Layer 7 of a small transformer language model trained on English Wikipedia (15 layers, counted from 0, width 96).
A neuron's activation on a vector x is SiLU(gate . x) times (in . x), where the dot is the dot product.
The model reads these tokens: " School" "." " She" " received" " a" " B" "." "A" "." " degree" " in" " Ec" "onom" "ics" " from" " Oh" "io" " State" " University" "," " and" " a"

The vector x that enters this layer's MLP at each token. A number n stands for (n - 500) times 0.0071.
0 " School": 642 508 429 166 443 502 434 494 754 209 686 408 536 618 444 263 330 422 288 488 704 394 593 493 316 720 486 384 494 454 655 599 434 780 714 706 528 509 598 423 464 329 719 213 498 479 637 292 265 579 593 365 535 582 521 586 406 357 288 491 698 163 552 583 422 570 640 579 608 350 410 582 383 513 667 366 527 354 600 711 311 739 510 526 558 395 392 728 665 517 474 471 565 523 594 325
1 ".": 300 541 365 289 482 449 368 773 783 412 528 279 615 669 481 464 419 462 367 562 662 594 329 567 200 552 459 306 556 458 773 381 285 669 463 453 722 476 523 428 345 257 570 357 548 510 479 253 381 472 590 326 515 592 575 574 758 507 438 368 697 410 449 622 346 384 556 736 775 114 497 425 598 520 618 364 461 299 493 422 547 613 645 533 402 260 246 370 524 621 544 379 600 388 593 450
2 " She": 448 418 401 161 471 547 197 615 351 369 447 520 545 741 265 505 498 264 417 324 625 451 290 400 479 708 667 408 588 398 635 459 361 709 731 486 638 470 640 375 367 119 651 533 573 418 439 398 296 551 515 596 492 593 493 551 551 506 383 352 447 204 594 424 463 338 651 541 682 344 375 504 558 613 601 509 453 338 563 428 521 259 628 433 473 261 151 659 600 608 642 338 459 360 648 296
3 " received": 631 312 365 177 672 650 263 637 713 240 540 427 573 417 353 407 634 464 454 373 703 325 379 439 292 533 813 629 510 425 823 420 366 718 560 620 907 398 426 370 412 298 556 525 557 593 561 380 493 537 528 325 525 508 470 551 639 594 156 401 750 377 497 522 408 282 548 454 736 331 520 433 367 478 576 397 511 352 555 480 444 594 596 522 436 324 283 528 463 467 312 370 644 520 600 505
4 " a": 654 329 422 117 572 442 166 631 560 297 470 342 583 520 237 475 782 667 444 409 660 510 304 472 553 757 628 434 490 268 763 390 272 489 666 404 781 566 619 515 512 251 579 390 523 482 597 273 507 737 389 411 469 450 388 612 591 353 380 456 594 443 363 523 380 277 585 440 558 360 467 353 494 404 693 499 484 310 334 434 490 520 560 598 485 412 231 607 574 329 312 529 593 422 440 248
5 " B": 846 389 445 413 567 491 240 534 467 406 440 418 609 679 153 492 557 342 470 366 484 457 477 367 381 601 463 388 468 482 379 349 419 454 753 492 441 478 452 314 589 351 602 372 494 597 624 334 294 701 608 313 368 640 473 529 568 387 22 563 631 515 475 665 546 442 651 454 456 379 295 288 513 369 339 538 487 400 492 551 384 633 595 559 631 326 240 557 390 441 511 302 485 217 399 84
6 ".": 423 563 354 172 422 319 223 645 733 481 487 286 634 680 450 495 543 423 409 370 612 465 519 609 162 627 390 344 567 377 678 394 493 674 662 416 444 534 458 547 630 406 606 486 586 533 570 511 385 603 565 195 426 653 409 674 562 584 427 583 661 435 384 641 562 398 571 508 578 63 576 274 470 492 479 445 358 339 424 417 487 595 383 463 570 311 210 482 421 552 768 355 615 110 353 377
7 "A": 681 361 262 358 494 483 231 570 364 144 545 393 623 636 167 368 401 320 335 469 677 573 499 603 381 862 537 467 463 508 499 399 513 807 842 311 559 455 360 501 469 241 540 408 566 600 389 237 343 788 425 293 404 489 446 586 472 554 413 643 578 523 432 412 374 240 596 591 549 445 369 575 408 637 612 482 500 357 448 531 660 637 448 575 332 500 310 657 588 514 609 482 571 394 480 264
8 ".": 368 475 432 208 537 371 289 617 689 433 548 206 617 654 373 396 544 409 437 369 583 468 505 582 292 659 396 410 597 454 720 330 447 757 758 371 367 435 465 411 522 366 636 531 653 533 531 357 352 773 551 68 479 709 409 748 525 491 390 646 674 365 419 599 444 354 524 588 442 223 473 348 409 511 602 435 450 292 304 537 515 818 498 434 547 310 264 474 479 456 669 418 601 343 393 396
9 " degree": 630 404 366 246 515 435 172 663 694 173 605 377 505 477 380 306 518 489 456 477 666 433 634 480 323 633 703 411 840 525 533 429 408 791 711 417 656 375 471 351 363 337 611 287 448 465 546 367 424 731 466 306 711 616 490 678 486 532 243 576 570 293 637 712 177 312 684 652 562 438 506 443 442 521 670 480 461 347 454 469 330 546 606 540 376 342 469 438 637 431 265 433 432 473 461 424
10 " in": 704 432 313 335 592 548 147 693 884 425 320 422 472 617 427 450 476 711 354 467 558 483 430 433 585 688 487 385 620 452 690 572 315 756 604 369 724 372 618 474 518 308 498 440 607 514 685 303 418 669 396 197 403 653 616 647 544 350 291 508 662 507 522 567 282 535 690 385 589 441 592 518 399 525 665 550 484 451 570 230 446 591 549 537 579 155 190 523 452 539 232 531 471 421 514 372
11 " Ec": 787 340 201 395 404 315 338 498 579 365 452 344 474 613 353 300 378 394 547 483 469 587 859 415 516 735 604 407 561 412 559 579 555 490 550 636 706 409 480 373 683 266 444 383 700 705 549 296 270 608 487 233 405 523 431 457 423 289 132 518 634 426 342 631 431 398 754 476 524 473 301 505 446 371 544 669 653 568 514 345 415 534 577 487 457 327 340 553 329 301 431 368 521 362 363 220
12 "onom": 574 631 253 285 590 417 663 679 752 290 529 366 656 592 411 291 492 428 489 388 527 533 749 442 522 495 365 494 720 475 359 683 540 568 798 565 786 259 464 434 690 358 626 418 584 473 481 336 392 869 365 323 428 375 663 824 448 379 363 431 752 373 540 513 469 427 495 550 515 318 403 373 358 422 473 548 215 534 457 383 334 461 653 523 438 340 250 564 489 362 569 495 505 462 479 211
13 "ics": 586 424 420 369 610 341 297 685 743 282 707 348 512 536 319 241 502 342 234 300 684 429 692 319 463 726 379 503 694 490 581 665 479 715 631 463 649 452 572 478 352 381 598 381 716 589 755 268 306 687 393 323 475 513 561 779 477 550 284 389 705 363 539 651 338 405 689 463 684 438 336 473 500 546 806 489 419 447 558 435 360 520 469 611 489 294 366 667 523 428 356 514 481 465 469 349
14 " from": 753 367 294 251 428 534 252 745 722 544 300 390 553 677 263 376 479 723 487 436 526 455 409 469 390 570 583 444 429 443 605 569 368 737 608 305 792 344 537 531 458 442 545 298 703 497 621 286 448 663 538 242 562 398 465 582 695 496 277 317 684 430 587 664 318 477 564 433 599 361 452 564 434 517 568 388 516 338 714 238 391 607 605 566 502 128 197 592 513 514 443 518 424 398 555 342
15 " Oh": 762 580 267 392 539 497 413 664 472 540 302 270 670 565 299 232 499 300 464 449 489 515 564 355 706 733 598 404 580 302 632 634 355 659 822 546 568 534 545 469 606 239 646 323 509 563 528 438 204 615 489 334 494 622 280 615 454 543 344 471 464 421 590 591 579 262 666 549 573 177 298 496 457 515 385 641 577 473 527 424 322 637 662 472 429 286 526 621 258 406 652 408 443 345 479 183
16 "io": 597 413 329 342 758 374 281 515 524 361 403 426 584 656 276 197 489 366 463 276 575 575 497 354 571 735 522 407 621 462 565 675 369 624 561 563 458 420 453 612 458 498 720 393 804 607 628 227 372 809 490 243 663 463 353 738 536 588 164 633 722 405 597 507 494 345 535 668 639 425 384 484 599 592 722 438 326 537 437 564 276 369 512 545 611 234 371 537 385 385 459 592 599 528 345 373
17 " State": 609 513 372 234 554 521 303 632 694 374 527 340 601 571 346 142 470 416 281 305 508 413 593 397 310 714 517 358 454 358 537 681 371 774 691 599 533 440 480 505 452 362 605 388 654 524 608 160 349 679 408 196 504 552 311 696 368 385 304 426 693 282 688 681 379 424 422 712 638 397 386 613 468 486 804 439 570 343 484 504 379 463 585 584 646 298 351 462 432 407 540 552 550 367 537 397
18 " University": 695 545 277 223 590 346 344 636 734 339 637 329 550 574 404 288 583 346 425 390 554 460 515 472 283 630 394 393 495 527 581 600 386 761 660 599 599 421 621 487 409 301 729 319 576 435 612 186 310 661 653 422 614 605 503 716 444 525 231 476 685 400 744 546 315 485 705 728 632 270 427 597 406 523 722 587 506 409 613 566 312 675 603 639 529 386 339 627 592 434 454 505 493 427 657 240
19 ",": 676 320 514 307 542 316 360 599 781 311 225 259 550 730 490 250 508 623 297 339 710 417 563 518 461 576 429 468 509 453 747 471 224 800 342 336 620 549 652 482 476 377 666 343 545 622 515 263 393 609 413 512 501 515 444 528 421 570 326 453 691 422 545 481 378 403 612 588 743 267 552 610 528 501 738 492 469 337 643 353 375 532 527 563 508 221 181 551 544 499 498 303 398 351 730 447
20 " and": 686 316 457 409 287 415 255 535 757 252 390 491 532 648 191 499 586 569 337 341 574 319 366 444 450 778 385 421 564 326 527 523 318 783 549 510 669 456 578 565 286 374 667 372 610 679 604 345 477 511 484 539 474 732 376 482 726 590 431 299 874 294 659 535 473 305 523 531 645 314 417 549 603 515 726 418 385 366 633 422 375 507 580 576 448 276 299 563 623 674 578 349 414 520 596 652
21 " a": 703 236 426 121 541 412 283 601 536 257 485 398 583 579 183 458 652 602 402 434 642 487 346 496 478 757 537 361 501 205 724 454 262 617 630 423 788 537 622 484 522 262 554 321 531 473 502 225 544 689 420 460 465 462 333 605 540 360 402 497 678 582 428 515 385 226 616 462 656 404 466 361 549 406 726 553 481 327 420 355 474 412 523 666 415 375 249 627 665 306 406 477 569 463 431 288

Each question shows the input weights of one neuron of the MLP. A number n stands for (n - 500) times 0.0026.

n23 gate: 470 441 434 484 253 500 454 521 556 445 611 590 454 558 601 588 495 500 549 471 454 500 541 381 490 586 408 460 446 267 524 764 344 454 473 511 565 536 587 462 485 522 623 665 432 542 438 510 468 652 596 625 421 556 650 618 510 318 498 644 592 574 497 390 381 455 428 415 422 519 449 408 484 601 413 510 620 388 544 539 565 558 516 608 510 547 503 543 474 493 441 591 487 565 454 469
n23 in: 578 550 449 401 457 403 483 523 473 546 512 577 496 483 447 552 535 637 532 491 505 537 489 584 395 406 365 609 556 576 479 523 583 609 575 500 608 505 587 513 511 471 413 500 362 458 475 405 464 505 486 531 473 485 395 537 485 445 391 469 490 563 389 540 591 551 391 614 370 418 434 520 704 343 565 583 463 487 483 547 417 458 298 525 638 604 489 564 490 494 574 433 607 377 601 511
It fires most on token 21 " a"

n26 gate: 526 449 531 350 512 608 525 421 579 549 445 628 459 468 538 422 605 521 612 493 592 613 345 519 634 571 531 537 512 525 515 476 332 502 532 497 495 583 367 473 592 687 452 586 591 507 488 582 495 505 583 460 500 429 573 484 512 492 514 602 411 414 401 455 384 685 510 530 596 431 407 510 429 402 484 550 612 447 546 469 454 423 277 502 544 495 396 514 209 435 461 550 423 464 596 475
n26 in: 554 502 369 423 497 607 595 417 430 517 516 537 456 579 347 707 462 550 369 463 456 613 342 390 505 473 484 513 529 388 603 476 671 523 458 459 564 534 481 594 467 449 416 475 479 484 474 425 563 595 305 661 627 366 655 405 435 561 490 467 452 437 521 495 531 590 592 381 571 558 549 500 497 567 484 471 394 358 525 466 519 589 525 430 593 575 377 696 532 290 585 632 635 539 497 500
On which two tokens does it fire most, strongest first? 4 " a", 14 " from"

n66 gate: 598 344 731 696 473 630 494 403 500 455 497 285 503 644 578 413 452 484 642 474 427 497 544 448 470 464 613 636 343 401 404 555 346 618 523 503 450 662 532 506 431 424 370 514 558 556 470 559 634 486 508 595 449 528 547 513 537 629 427 631 394 427 528 508 575 601 285 413 571 322 551 522 552 459 576 516 478 562 464 427 469 497 429 408 426 680 366 574 601 542 433 484 455 508 465 470
n66 in: 488 447 466 578 383 465 653 548 480 427 467 614 532 526 394 545 641 455 410 561 435 638 371 398 498 540 441 495 431 629 631 650 409 559 502 479 650 475 590 553 444 575 474 555 606 457 527 340 479 534 585 502 598 462 511 462 376 555 567 588 419 395 394 382 536 558 500 498 476 583 500 718 465 368 485 379 427 436 599 557 638 462 516 498 651 472 405 510 584 431 363 441 436 448 576 507
On which token does it fire most, and how strongly? 19 ",", at about 2.7

n170 gate: 396 517 505 576 449 442 497 524 373 510 456 617 545 487 572 505 464 554 578 404 545 462 435 594 434 625 489 628 495 413 494 539 524 529 505 522 391 576 557 650 216 431 420 553 270 636 356 413 489 431 431 464 474 510 626 548 433 455 428 429 327 623 682 478 602 576 535 477 443 507 595 548 484 460 525 484 408 524 571 519 534 514 354 436 389 457 267 456 776 449 419 631 497 556 463 610
n170 in: 390 353 522 478 472 357 682 615 612 385 458 669 497 402 388 409 535 533 648 509 416 386 568 525 642 557 714 494 435 373 400 414 574 679 521 304 555 475 629 394 576 540 497 644 690 564 481 444 569 588 526 479 429 417 298 377 437 507 530 531 649 500 452 454 436 442 578 530 543 405 265 378 560 394 301 689 560 646 589 435 520 506 454 244 461 599 574 363 532 601 551 361 516 600 633 544
On which token does it fire most, and how strongly? 0 " School", at about 0.74

n58 gate: 364 426 621 424 666 618 383 451 471 520 426 527 484 427 635 546 483 508 421 551 505 487 452 556 577 456 527 451 527 688 406 353 633 666 490 581 670 497 460 681 448 549 375 447 552 473 513 548 458 344 608 414 648 620 584 418 374 469 461 432 491 536 503 470 531 303 564 378 437 470 444 692 625 457 543 489 370 473 508 441 522 354 610 492 402 407 497 362 295 549 533 529 572 422 484 525
n58 in: 412 406 424 336 387 571 450 503 284 379 267 670 618 232 560 578 417 414 593 373 634 608 438 695 553 585 361 476 675 594 553 576 494 553 545 544 651 588 367 392 576 551 522 469 503 497 524 482 362 528 475 378 577 449 317 520 403 522 546 562 503 592 518 639 295 541 542 581 398 475 600 509 570 344 518 538 566 518 387 622 528 497 650 479 468 381 453 462 587 614 383 509 503 599 438 612
Its three highest activations, in order, are on tokens 3 " received", 1 ".", 2 " She"

n97 gate: 502 577 498 485 444 444 434 438 437 472 549 399 543 407 427 594 547 553 298 495 556 459 397 495 592 361 656 414 510 431 356 553 553 305 334 495 433 472 642 620 426 671 542 545 539 531 381 513 460 558 495 465 345 587 516 432 490 361 441 647 437 485 510 441 577 622 371 453 416 589 532 490 349 489 356 538 485 437 526 508 463 372 402 551 559 570 629 490 509 565 464 418 435 505 362 448
n97 in: 365 284 619 585 468 512 428 650 523 465 393 468 563 546 482 503 458 541 549 429 431 539 386 393 326 503 529 459 477 512 377 468 614 511 484 527 458 550 463 295 438 450 584 400 538 500 307 549 370 668 302 542 609 401 481 461 589 430 492 460 475 439 565 610 599 415 405 422 694 692 500 529 371 460 488 509 582 377 549 546 458 387 412 664 369 738 698 483 542 561 627 429 553 407 380 619
It fires most on token 10 " in"

n42 gate: 378 500 452 465 382 477 524 479 691 498 510 417 408 520 429 588 555 402 496 430 477 323 443 453 525 507 532 493 532 528 510 615 459 530 625 464 312 434 480 395 650 689 442 456 563 474 416 518 485 481 543 507 567 524 562 438 433 529 413 548 528 437 441 304 498 629 572 433 414 569 527 442 566 535 467 610 559 576 529 502 636 545 485 562 464 547 598 450 456 376 471 445 627 623 489 493
n42 in: 465 451 480 419 487 529 350 509 500 569 536 582 452 477 533 413 642 551 511 548 387 500 575 544 537 538 463 598 668 505 449 512 636 502 527 419 589 493 552 370 372 540 491 500 446 443 465 511 542 544 603 478 482 426 307 568 589 484 549 402 488 412 613 488 539 546 440 545 522 494 493 522 536 469 508 555 563 533 452 451 593 637 719 427 466 509 302 452 637 496 441 434 397 547 618 423
Its three highest activations, in order, are on tokens 8 ".", 16 "io", 6 "."

n47 gate: 580 282 531 489 272 431 533 481 574 471 606 505 416 500 380 529 555 419 611 412 505 558 352 393 469 430 408 348 555 357 536 566 532 560 518 508 642 508 486 377 578 511 503 573 403 275 234 455 455 472 673 451 521 538 503 497 475 553 505 497 494 612 470 374 497 443 487 559 521 554 630 500 546 551 426 366 470 576 583 526 637 585 402 635 456 611 531 526 488 642 556 453 503 540 329 485
n47 in: 508 492 505 500 328 489 443 455 527 392 551 601 505 492 552 486 754 542 555 459 598 670 546 547 559 469 527 469 413 350 421 355 416 360 370 494 521 611 512 478 591 482 636 543 447 464 434 476 428 571 327 655 587 435 373 589 660 275 363 594 648 381 639 337 414 575 484 548 516 381 457 410 544 643 528 495 564 684 471 473 623 542 603 522 534 564 559 519 435 526 456 554 435 621 554 439
It fires most on token 21 " a"

n77 gate: 415 560 480 731 407 467 379 543 451 510 539 429 579 576 527 469 424 562 591 433 538 568 538 433 430 468 423 536 635 534 447 490 368 423 553 614 535 633 509 482 517 409 424 568 561 359 427 336 572 514 525 452 403 403 584 481 429 455 571 472 531 663 464 496 489 581 533 517 567 537 393 491 408 562 559 621 426 482 451 496 509 548 406 458 463 477 483 480 402 536 519 634 491 638 588 521
n77 in: 545 407 539 519 479 482 238 394 612 658 390 475 451 468 369 423 446 503 480 375 537 573 503 558 564 407 616 651 283 534 392 435 348 566 538 574 365 298 542 593 479 207 462 481 379 503 515 518 625 545 471 721 503 447 655 518 509 355 479 702 420 527 525 443 344 407 586 284 667 520 619 329 463 627 560 445 364 597 462 552 548 595 477 319 482 528 494 563 486 433 614 412 636 432 415 500
Its three highest activations, in order, are on tokens 7 "A", 10 " in", 17 " State"

n52 gate: 538 459 544 500 561 441 389 480 395 492 646 606 550 455 405 514 439 548 333 495 427 519 434 528 464 452 542 657 428 554 396 513 284 486 577 351 465 534 482 541 590 359 596 659 344 466 307 422 565 512 561 552 602 407 374 532 554 600 516 503 660 328 568 399 481 421 573 346 489 712 515 564 472 405 493 636 415 616 471 531 321 362 488 472 538 588 451 593 478 650 375 552 647 556 539 680
n52 in: 452 524 622 419 428 575 619 605 553 483 476 488 486 584 520 390 579 500 591 471 442 384 515 626 675 453 324 481 595 638 597 502 539 357 637 495 452 561 478 508 566 565 560 603 543 524 628 542 676 604 510 407 472 382 452 435 359 478 437 433 639 419 486 470 509 537 421 491 427 517 490 470 483 522 554 562 533 387 522 430 578 526 630 500 527 498 500 500 490 435 411 590 594 320 530 496
On which token does it fire most, and how strongly? 4 " a", at about 0.87

n12 gate: 458 447 610 498 543 396 512 573 783 502 490 521 467 358 525 417 596 516 570 522 379 484 502 412 526 488 571 500 521 471 517 700 481 559 645 430 465 498 465 519 435 418 512 568 596 395 498 550 445 421 547 577 491 480 503 527 500 392 663 526 526 342 604 586 495 423 436 364 535 524 537 407 611 513 462 458 454 587 615 450 470 480 413 619 500 512 353 354 463 448 448 547 409 409 526 418
n12 in: 443 492 544 585 471 579 509 477 556 525 509 453 451 336 720 538 412 582 549 319 399 556 385 550 442 605 446 500 531 532 575 581 496 607 521 415 548 434 565 436 546 427 526 493 523 576 570 538 330 552 542 575 417 444 517 468 474 578 576 385 412 554 672 536 434 401 434 498 502 619 568 448 507 495 464 612 498 489 554 570 396 551 472 550 480 502 338 584 546 412 494 533 435 466 471 468
On which token does it fire most, and how strongly? 10 " in", at about 5.2

n70 gate: 525 431 446 406 592 471 515 509 423 641 553 471 457 508 528 555 435 508 637 405 500 577 718 639 588 412 374 423 290 535 279 511 554 455 412 639 708 389 583 575 551 392 434 351 556 541 584 365 567 476 425 579 514 516 612 412 572 369 511 443 428 586 712 484 418 517 483 338 424 521 467 474 462 460 498 383 614 520 456 497 470 390 370 333 461 335 449 410 445 627 668 343 631 650 400 530
n70 in: 624 510 492 371 543 452 528 376 436 460 486 594 473 564 545 619 506 294 510 513 462 515 480 457 460 563 567 558 398 577 589 515 503 595 492 497 466 377 477 570 513 384 453 469 465 310 530 562 404 416 352 482 489 667 630 497 513 398 669 630 410 503 514 723 516 582 451 680 618 577 340 479 470 434 610 473 549 500 487 505 342 320 407 591 562 503 392 581 467 580 407 314 386 635 388 563
It fires most on token 11 " Ec"

n20 gate: 486 542 492 503 591 611 566 395 435 408 430 509 565 465 378 469 459 656 568 740 440 593 449 589 678 332 520 570 619 735 553 631 460 508 429 709 740 474 558 552 475 512 420 566 564 576 577 608 566 447 494 308 506 416 712 432 503 560 574 376 512 434 593 391 416 525 431 492 433 452 485 531 477 388 413 452 454 421 622 409 368 526 509 383 580 672 536 364 555 571 541 483 653 520 418 553
n20 in: 490 437 526 521 497 516 328 447 425 794 422 456 505 574 548 678 562 432 388 453 461 405 517 634 485 404 464 398 383 532 362 421 513 320 502 371 671 534 464 405 572 405 570 376 487 436 458 451 634 641 402 531 547 545 463 543 570 442 492 551 633 576 385 447 449 480 372 530 510 522 661 484 391 533 600 692 529 368 470 495 607 508 495 437 588 393 479 520 553 527 542 466 373 560 438 454
It fires most on token 0 " School"

n125 gate: 640 640 513 547 586 538 500 393 430 704 528 357 572 505 427 560 581 536 587 401 352 611 413 337 452 492 489 453 618 437 578 421 433 452 549 480 405 546 357 479 669 549 452 432 393 384 589 449 401 321 466 466 484 490 395 497 630 497 596 373 567 500 489 487 550 336 432 419 513 532 489 419 492 466 330 532 495 612 349 443 321 550 628 425 586 464 521 610 567 521 464 535 486 587 607 692
n125 in: 514 549 423 486 709 478 520 446 500 425 649 492 539 426 456 469 445 444 561 722 483 588 584 407 503 324 369 451 325 378 474 485 445 506 328 348 576 718 539 528 713 695 506 579 554 440 506 417 406 526 442 508 434 575 626 559 347 423 438 552 648 618 437 682 511 380 497 389 511 417 605 528 514 545 557 481 602 530 505 486 365 414 629 559 589 457 379 486 478 601 553 613 621 578 544 476
Its three highest activations, in order, are on tokens 5 " B", 2 " She", 20 " and"

n254 gate: 416 561 540 456 538 570 575 521 504 531 507 486 388 560 518 398 444 559 472 402 536 370 496 577 455 521 424 569 541 587 488 446 363 554 500 374 465 459 493 687 593 534 411 469 420 502 437 453 650 371 373 474 390 556 605 589 480 543 618 349 488 408 345 542 478 416 529 616 546 598 460 473 583 541 563 426 463 536 461 586 450 649 483 534 491 567 396 553 391 545 351 400 460 484 509 551
n254 in: 528 469 514 546 490 474 555 525 457 480 567 512 526 427 624 490 354 433 409 541 608 578 475 367 604 480 390 544 500 437 699 463 514 569 539 636 439 444 597 617 427 433 423 404 425 446 575 328 447 340 440 643 662 406 536 468 604 497 430 398 401 544 544 507 448 366 514 516 512 380 500 665 449 533 490 498 551 667 541 644 571 545 558 445 530 441 552 444 538 436 372 495 564 392 514 534
Its three highest activations, in order, are on tokens 1 ".", 19 ",", 13 "ics"

n35 gate: 549 505 606 497 566 500 377 371 523 580 465 497 409 575 502 461 619 331 687 550 505 470 463 442 588 532 482 640 662 665 429 416 536 482 505 582 615 471 520 500 551 562 549 406 588 229 566 657 497 737 497 520 451 375 424 427 492 511 558 508 474 422 618 349 384 495 495 528 444 539 404 393 500 425 504 526 465 372 313 374 588 592 536 497 528 607 405 587 473 550 540 606 541 608 534 498
n35 in: 493 533 414 438 587 464 484 469 510 509 584 451 470 377 438 503 342 571 476 420 377 527 483 505 523 510 449 775 459 352 553 467 571 505 427 473 577 438 500 474 630 492 489 307 474 565 636 711 307 527 450 370 490 498 593 537 480 508 631 402 467 616 576 486 387 545 433 601 224 474 436 487 482 508 472 561 523 439 364 612 457 539 481 459 498 474 329 515 399 498 395 447 584 544 500 433
On which token does it fire most, and how strongly? 12 "onom", at about 5.8

n226 gate: 430 559 446 435 390 552 509 475 552 477 441 577 371 484 454 525 651 400 432 445 442 500 360 459 535 618 445 472 667 528 397 641 470 446 487 454 325 374 515 326 430 556 414 442 500 661 597 503 743 437 340 468 653 361 393 611 516 573 481 527 425 752 433 523 549 649 445 569 339 485 569 415 570 438 575 568 475 410 526 519 451 418 448 263 617 469 430 492 584 579 495 565 543 373 432 479
n226 in: 610 541 351 531 455 444 509 574 556 456 500 550 656 614 676 604 517 613 551 529 564 334 378 449 456 546 539 578 525 409 474 646 294 506 649 606 350 378 429 548 604 729 456 535 560 454 284 347 415 503 480 399 661 415 578 511 495 615 462 492 503 549 326 484 500 407 551 432 402 446 312 458 585 440 521 558 426 453 441 461 550 538 341 511 600 560 569 555 519 537 578 647 379 435 605 600
On which two tokens does it fire most, strongest first? 16 "io", 6 "."

n167 gate: 592 506 621 467 489 528 686 454 536 506 641 399 464 403 532 384 396 574 571 389 614 508 561 496 511 476 449 559 662 511 562 471 479 549 484 466 554 507 520 500 464 442 482 570 483 397 453 449 516 489 531 590 513 341 528 527 453 633 434 388 502 585 443 542 502 422 537 589 477 617 491 547 641 516 424 447 478 413 508 442 405 538 626 526 608 373 498 519 507 611 471 532 555 616 538 522
n167 in: 504 485 478 377 473 538 488 429 473 599 627 439 440 534 516 444 695 608 455 449 702 481 466 511 549 390 453 452 578 361 391 457 442 416 361 495 581 561 691 589 570 505 509 616 500 459 437 451 620 421 528 493 418 487 565 494 498 528 437 524 537 550 644 579 489 478 568 478 415 442 425 500 475 548 609 553 477 464 432 448 425 366 498 657 450 463 436 447 401 423 453 567 583 489 447 578
It fires most on token 19 ","

n178 gate: 520 417 662 672 700 661 604 445 485 448 424 403 449 672 431 536 579 375 571 502 521 409 471 536 525 521 482 479 571 419 561 585 546 677 517 629 538 549 307 538 653 519 455 535 547 442 533 497 382 545 665 485 500 407 395 422 520 457 584 525 572 589 568 548 606 513 536 510 393 555 540 705 568 380 552 551 635 424 578 433 497 508 484 607 433 518 578 517 535 662 632 503 505 456 426 476
n178 in: 469 722 502 430 559 431 510 600 432 441 634 314 422 491 532 431 477 505 530 405 537 523 481 574 565 440 646 415 432 435 546 504 583 510 607 490 440 413 536 544 579 516 403 482 667 656 480 558 482 340 518 495 488 514 495 631 627 474 528 584 460 417 535 454 474 447 485 474 545 532 518 480 463 398 465 485 597 502 463 339 608 573 400 439 472 398 512 677 450 648 678 621 508 611 432 605
On which two tokens does it fire most, strongest first? 15 " Oh", 7 "A"

n49 gate: 560 535 484 440 500 589 531 527 497 500 489 567 543 447 566 551 514 379 589 284 551 585 505 430 444 618 409 492 554 481 572 384 268 450 329 475 497 407 337 500 518 598 458 593 484 318 433 492 497 559 439 476 561 344 636 369 469 574 446 558 538 557 522 585 524 629 548 362 401 672 489 358 552 529 486 591 478 540 546 621 263 652 506 519 518 464 313 471 594 616 343 489 503 473 375 520
n49 in: 423 497 494 511 489 517 623 486 367 479 486 301 600 407 476 494 589 580 548 484 464 321 621 435 619 628 572 586 550 315 509 526 420 445 468 521 560 387 660 592 525 599 248 553 372 405 668 433 330 323 616 495 522 497 696 331 476 420 357 395 412 430 531 510 596 495 511 476 574 451 494 291 423 351 593 550 610 469 628 483 588 439 453 514 535 389 445 587 450 513 455 602 543 553 594 597
On which token does it fire most, and how strongly? 3 " received", at about 1.8

n252 gate: 566 409 482 645 495 459 468 397 490 450 553 495 479 453 532 500 374 612 650 473 412 460 473 622 546 534 611 471 309 410 476 239 418 531 547 424 518 529 453 371 459 678 454 590 532 508 443 428 437 549 449 427 472 658 480 565 395 486 545 515 382 492 556 495 635 462 370 467 626 490 546 609 424 561 551 446 426 312 596 632 511 647 535 451 492 497 457 546 491 582 388 649 401 518 621 665
n252 in: 615 699 480 570 569 420 542 477 426 534 583 523 289 457 417 382 370 514 415 614 466 387 565 206 667 360 477 594 563 512 384 495 628 523 677 446 542 468 430 438 559 463 301 400 424 421 443 588 563 533 506 441 466 486 642 429 517 733 508 441 540 519 500 529 323 365 555 614 601 465 524 526 654 570 559 486 544 511 590 577 615 382 723 537 611 518 424 525 452 475 632 568 615 552 494 433
It fires most on token 7 "A"

n151 gate: 490 563 644 510 540 442 435 615 485 609 495 462 550 495 526 508 575 449 617 431 545 411 512 452 664 633 542 469 448 482 412 493 445 488 469 474 608 589 503 659 385 538 627 516 449 477 593 575 555 495 625 392 371 476 592 627 406 397 568 431 342 328 482 607 542 441 651 432 341 679 524 563 566 623 487 615 612 587 378 535 400 407 460 580 536 418 478 348 506 426 435 418 490 513 515 502
n151 in: 602 536 706 416 431 495 586 433 519 472 638 489 407 570 476 371 438 653 518 513 322 537 412 346 584 494 473 576 473 380 460 671 617 505 610 330 634 475 401 547 559 494 563 451 414 466 566 448 431 714 415 588 560 531 586 518 352 390 524 376 616 627 730 411 495 538 349 473 487 551 506 426 578 412 591 538 442 397 565 555 367 384 638 388 487 545 594 420 370 479 398 519 458 483 538 431
It fires most on token 13 "ics"

n204 gate: 461 442 598 414 370 570 573 492 522 346 508 495 596 561 622 463 521 538 628 328 428 469 521 395 357 518 564 548 545 434 575 587 411 529 375 495 680 611 656 452 471 476 575 628 467 416 495 485 565 552 554 422 502 438 578 476 438 529 522 375 543 584 508 491 539 581 505 254 444 502 482 495 596 601 589 631 497 611 644 580 555 528 510 440 387 505 409 510 438 631 495 507 397 405 569 402
n204 in: 383 505 430 425 459 563 393 557 478 531 575 566 594 569 449 539 656 535 461 518 466 544 643 390 599 393 481 450 493 421 495 444 500 517 600 643 400 559 762 572 553 503 447 482 517 545 527 466 464 457 553 440 522 405 442 530 411 508 361 464 534 422 413 466 524 615 524 453 407 462 503 541 346 438 546 563 349 551 579 478 420 475 518 373 526 577 570 448 700 656 572 625 294 524 478 626
On which token does it fire most, and how strongly? 2 " She", at about 2.1

n143 gate: 432 502 743 507 510 401 528 574 591 518 460 502 615 580 473 732 517 475 582 537 481 415 536 367 510 596 332 495 493 412 395 460 493 476 656 424 444 500 464 432 557 526 580 520 429 515 507 522 596 588 503 585 438 376 552 509 558 533 614 531 560 598 436 552 483 387 498 414 460 491 556 466 561 395 508 488 598 368 434 500 508 455 500 729 460 530 426 495 370 661 389 550 557 362 510 547
n143 in: 441 555 385 694 568 503 483 669 597 510 687 432 346 490 460 426 556 516 438 544 666 471 613 560 610 337 486 436 554 453 511 520 557 562 637 568 463 663 448 703 428 389 542 594 508 575 508 476 620 622 412 407 373 469 559 427 377 491 468 556 571 579 353 414 556 457 574 484 635 422 557 508 354 277 456 497 583 492 510 671 609 438 491 416 595 630 529 489 531 461 560 599 466 470 478 709
It fires most on token 6 "."